Layer 3 of a small transformer language model trained on English Wikipedia (10 layers, counted from 0, width 64). Numbers have three digits each and are written without spaces.
A neuron adds its activation times its output weights to the MLP's output. To switch it off is to set its activation to zero at one token and run the rest of the model.
A neuron's activation on a vector x is GELU(weights . x + bias), where the dot is the dot product.

Input weights of the MLP neurons that the questions are about. A number n stands for (n - 500) times 0.0012.
n14 (bias -0.113): 443421492169446482661616542525572651725555618515529488447638413466492511519553610498497043626450554583499361457346554313686379576551349612418404403659589510381446549554347548357497277670469406
n27 (bias -0.088): 480584248356274535367580358568522482341362649568501514467439469554510349505470479362533497406502394640684468455619687402571454600703653498342571540433324398515650596417507593482511501497480622
n31 (bias -0.065): 501520284495439568423379486441656534504521638467556444477538630567651402434440531317564430719464414554437439591538454493629397474658529233597557455456470533436433565392324471527545494563631406
n44 (bias -0.025): 406403580586531464575497674438464277674490336578498628354335371417626407423520454488538393444605570491409405413573510464381543624553479701389577507475508593575456537438574585487434393438540603
n46 (bias -0.037): 407540390522385339540431501453440463536644631382599605398409551499317423448421586504383567394740451667437691325623533497525455538485522522423510571459565531459633509447569623607467432534429578
n47 (bias -0.071): 517608361357321415450625354485331545564385361397452512598551684565465543535626437331486512515446312636576254493518631557637482429619806541577535372462530425521590482379643604528386456562409459
n52 (bias -0.036): 503548355491324596490539494417478500387578611552603503538392468453344385407479340598404520393598500374634480408353598649526546713573550437718548553432521494453450365521270775621653437641366496
n53 (bias -0.056): 389458679416370303580412408655552427508481615430494535428816422598437471550545430520751480439559593576525368547493415419638405626517513452440540481376553537658455542589465501498233451413417451
n54 (bias -0.010): 481473438551440336412499483425543639533378421561601700677404540322427519494441596589524387520412416555515408489444580429514688225434451597532509406438714557224482441448430544540524652572458564
n62 (bias -0.089): 511338390396523627751521507358517469547511562389538438664597438609532482595642398434699490495536691449434472526594562571603345626574526412611502552576317449617365547387421578469502398440375386
n74 (bias -0.097): 559401429387546534517722510610423260489442269609749636471368529375481514529552343377608481511337441459452429393617529568398445291532581343619457655689461628618655459368311643318497352589408622
n77 (bias -0.092): 558500452504284404414428543521736306535247535482512464647488636479529298375458384435538408495588408368768340594417555478498553438710659430650578534460655471394651282560407564482515558631567488
n84 (bias -0.081): 387492532397559511449432411401556228647310605486651633428553467312556418570674554380426408353463687654523235435525436389525529543631824644400570508493622542563436587381481509572377285630431578
n92 (bias -0.035): 484455439460319597519519688596486573565641579532557589354598555527561376347425349525479562595593562536382641418313535609463561429507462373506483434443422693488725605417576622429621494359340294
n93 (bias -0.041): 470537663452490543660420557412471471686378536384493466548379669453407377529610527408317261530533731597464332498725447430478516383516571730454575528614660583569502566410248568427442303620410411

Output weights of the MLP neurons that the questions are about. A number n stands for (n - 500) times 0.0006.
n14: 424563420583510350527440175446397404466492707443232346418460706616666561698410486363429597629531744283570645655562304566465290497528609482576526614638701381415523604527496373354403633507558450
n27: 450586449242329696397642416416367526228371650438756575356472590692496385437689491400512618586564305442627491461548519455717400710702563352217508732361375315611533706434433676447620656369479667
n31: 371822551584474498403327675594611360526521625589617475493548530500459433355172714403509376814395474573581361508512476211664299719502584180501340702535506676462595557592379373412589473554467446
n44: 363671462547583500496459563452492580201526582458489416528378652477664656552500685513664584617461286468548575429418256354578502481560525411511448485538372479468543463532338565301468504747579671
n46: 502622473724395640446425457521607735551493533510451576446397439541604498566498318525558376491487590504326838607645342675563494264296479229471478442394419554396660661675540375528583290521605470
n47: 728576652559365400406456683414534465273544658448474537119456356485218714323667471350389549492321338502327543317644610699356348690429643729628489669554390657632663440371806276680608634345404507
n52: 476302322853483523481338434329484608473564496610162414565449631756390507648390428497570680273353297302625408520689295611365262480476537675658501679518553736538431517778552545504782479378425521
n53: 429601476532514413535715667441579566558614466427805295472506481566524308434454479507469694482502504477584536486577522494534546364472441428507333459375433559547491503370501418442598576497544292
n54: 434742495639528545447651517639699472467583484579266309425467608574438338523535497392576488540430669531461566412419416561492517715405316470505490547453253525627739777280566506461462342271426393
n62: 522395538417652744605389481559662666450833606456630075596555512488743516627671439522639619427285545515334621564576384860457420544329548465342440606427202317672445590364599497471488645135211276
n74: 424510376579503646607368582639482457616662439615774502634411430350454385473397405552699649415538529562420459376525442766369554371492485226500446471676510493524493558549542481517489463425219626
n77: 566629489605348657571629507731673436779518501472430502544423447419460506463330524565448320297352446350654341212346322632493573456526484752473307755548624397458485401590538575390537543427605558
n84: 141456446716602699384462622775409280378687434464458521563475254699306494413421674414583183642647508728407509667582752618535583587328472391445419559592525683569453283359182538504561507432485464
n92: 490426594534516673507729780342492690365420315499437462538594496558393437321340670520474601531590621425404483326473577658371717288366389365631361631215208756633581377553522488656955293476444536
n93: 353729437540537420589431284668663581522622466418144396500597304436441616605390471357381573374428303633412448412359325421583791431571518417624440819399617619529523470972421517437672528590408655

Each question names a token from some text and the token that comes next. It shows the vector x that enters the MLP there. A number n stands for (n - 500) times 0.015.

Then comes g, the gradient of the next token's log-probability with respect to the MLP's output, scaled to length 1. A neuron's effect is roughly proportional to its activation times (output weights . g). A number n stands for (n - 500) times 0.00099.

" in", then " "
x: 539452449706449595527649603500486569540467591511403325350304495542454472509293513538399496421464530622552508469535377603472564495364394458481477616441507520660448498513571443552541405611393577
g: 640653479479446451452315447580559560646433515384510376356356400286746739636317431496594372635386534646587595356285569724354513557381657403618577461839601359401548612556566390278579509332518416
Which neuron, switched off, raises the next token's probability most? n52

" constitution", then " for"
x: 524591593491703576443481504441500519510416387366343468451391474363576575722422554607387550515551544527464574454502387453489536443308579480549386636521526361523588551408454395543607441556524530
g: 460778444594516344553446200668570366695537498617562747443409470450224305390491689362493611694599505325463500408523533374410493399631436633407556639557644530311473299749509606421531441614307545
Which neuron, switched off, lowers the next token's probability most? n93

" formal", then " constitution"
x: 487629494648550491445495520440558428433472475435334500484553534492422563669462437479394488614553530394478573412499413559450524447354624485506276678471479500605595589602412328596559464572378484
g: 454534619537573561751406522382425506544489444528448396452482382491473654633409595271313688499487161545754683351689488368449600427437490617616664594281291591445602257332433503504524712445729470
Which neuron, switched off, lowers the next token's probability most? n93

"ism", then " by"
x: 592597455548607470437444449462503583558406391525274448519340526417465564679481564612445593478528498416409552411487478375521514466267627517511449671556539381526614514559378357567546526545574520
g: 543413469583479530338703580780617522642561418369571547454432437219398696518562469540300533705699465419599497590474431336642537323476392548501569656283567485208501543449405544396127634524578678
Which neuron, switched off, raises the next token's probability most? n54

"es", then "bury"
x: 540576436680590522523488468471514615646554514587215461583372521487407536530396577589426580473479463441406502529459501453495661450296431519368590674473493439434481508599480388484506476408568551
g: 465485359540506374525549536350637379687560872784611732606554623578594395437546508304435574539360397595350296657356765593271516593434366425534517498348283567620524422388566304500492426506396488
Which neuron, switched off, lowers the next token's probability most? n54

"s", then "aw"
x: 513586522605528473448420470506539426560510556617365449583424498655460539565418623621354519490479498557355480602522467477532599534360396566331506663456471580544396533606397391479489365341532496
g: 626510594533580450623437483308628523512862443437453458506503551451546604524564585770533530501480265605460252589461558664415452482466496474465429368456251450400726608369422383635580589209741170
Which neuron, switched off, raises the next token's probability most? n93

" trans", then "mit"
x: 543554416310516615477544549451430446571560424576604315520628444655443588658448426605472497551568370409546564606474434516390491532365475451455345639499482412565425543538440382632572540463409426
g: 416507528497652384681311552448402568472427290545486487412512464774472230443474446581324586267472685556436497534570818531448343705681272352592551562460622601416521556503134469604655623512499586
Which neuron, switched off, lowers the next token's probability most? n52

" pre", then "dic"
x: 531472300582633602554656546476428442592422471474501326490496516518585426581371472505483550494487342391441634571603417516488556606364495487442309662584465572593372518471434506584530487533428422
g: 559390372564405422461689673512356551439617505576579576380319610618468315429397478317698673606636611453548691328572507511077551512513583409336676343446560384332506495453473402582670340767524657
Which neuron, switched off, raises the next token's probability most? n62

" fresh", then " in"
x: 543730476581623582552503500474424462540422549508438303592559456599510552587322456537472463591540532519443387489334405533369526441403581481421392596370498570578432501590456383534465500530456637
g: 587456627725300499396522423648534670626364409520588863418350491310409337465389349556622673293489535390641344642532484393450608574545389646543244585473778296448493511644416343446514538627574447
Which neuron, switched off, lowers the next token's probability most? n62

" in", then " the"
x: 572516461690479563475649638425473552511502514536341335362314536539468467461248454493369549441523536543593515485505397575492623450336469478555473712460501489578514476514575420517542486601409513
g: 704611679575509690588644431546314582555317156613469550621363459635376393524449480523618550260569475275570396587556625533565600388443482721264414565222516411556473336554394539650490290669475613
Which two neurons, each switched off alone, lower its probability most, in order? n92, n52

" total", then "s"
x: 543612464556486604410443405489569504452387364394455460518524459609511582652466561494599509618612526473481423455514325622431490462415501622430394652460521433658392560451518270511485460566403513
g: 277637317507608467450627431407515497405550511606430397324554339525553344516620404629623311432415463474655373493492259735786595458311676461536686523342205616752322610513639549538612506577601417
Which neuron, switched off, lowers the next token's probability most? n62

"1", then "8"
x: 472493396717483367467391503491561451514594400549575437270381626563560515561402504447368505534446455502563617498614426490537468514456419472485497659420483398591592443461592317540577596506685493
g: 458474640494644684418576509145279507608246517383429546561353477587763467547420474423535624508453267508579523500428827482480524692623487525613604564283563482292456460493383628240418635566691433
Which neuron, switched off, raises the next token's probability most? n46

" Bi", then "son"
x: 580551360545561531485420483476443471369570527520280262520428548531483508652622393504517561447538520578521547531407479584375469620384602411523517523532388357586540545636509443494541606515431419
g: 626445528586716346613393393373362526438404587521527539593740594612507393348574417426414380653585301444318450527403739527201609356611443486553524585703539343549247412573771581689605307509349586
Which neuron, switched off, raises the next token's probability most? n62

" with", then " and"
x: 539672587586519469467531588518388588474408413555278547432435521526499582438310417350520522538591411411546464504547386527530542513275445531445378730486487623530452598533474449527502475562505574
g: 439266450606503583635383264585564495662454303554385429710436333399484430736414447722369478580461547527478342754488405302351676289535713451456563601596561305440541419685353561656535398607653657
Which neuron, switched off, lowers the next token's probability most? n47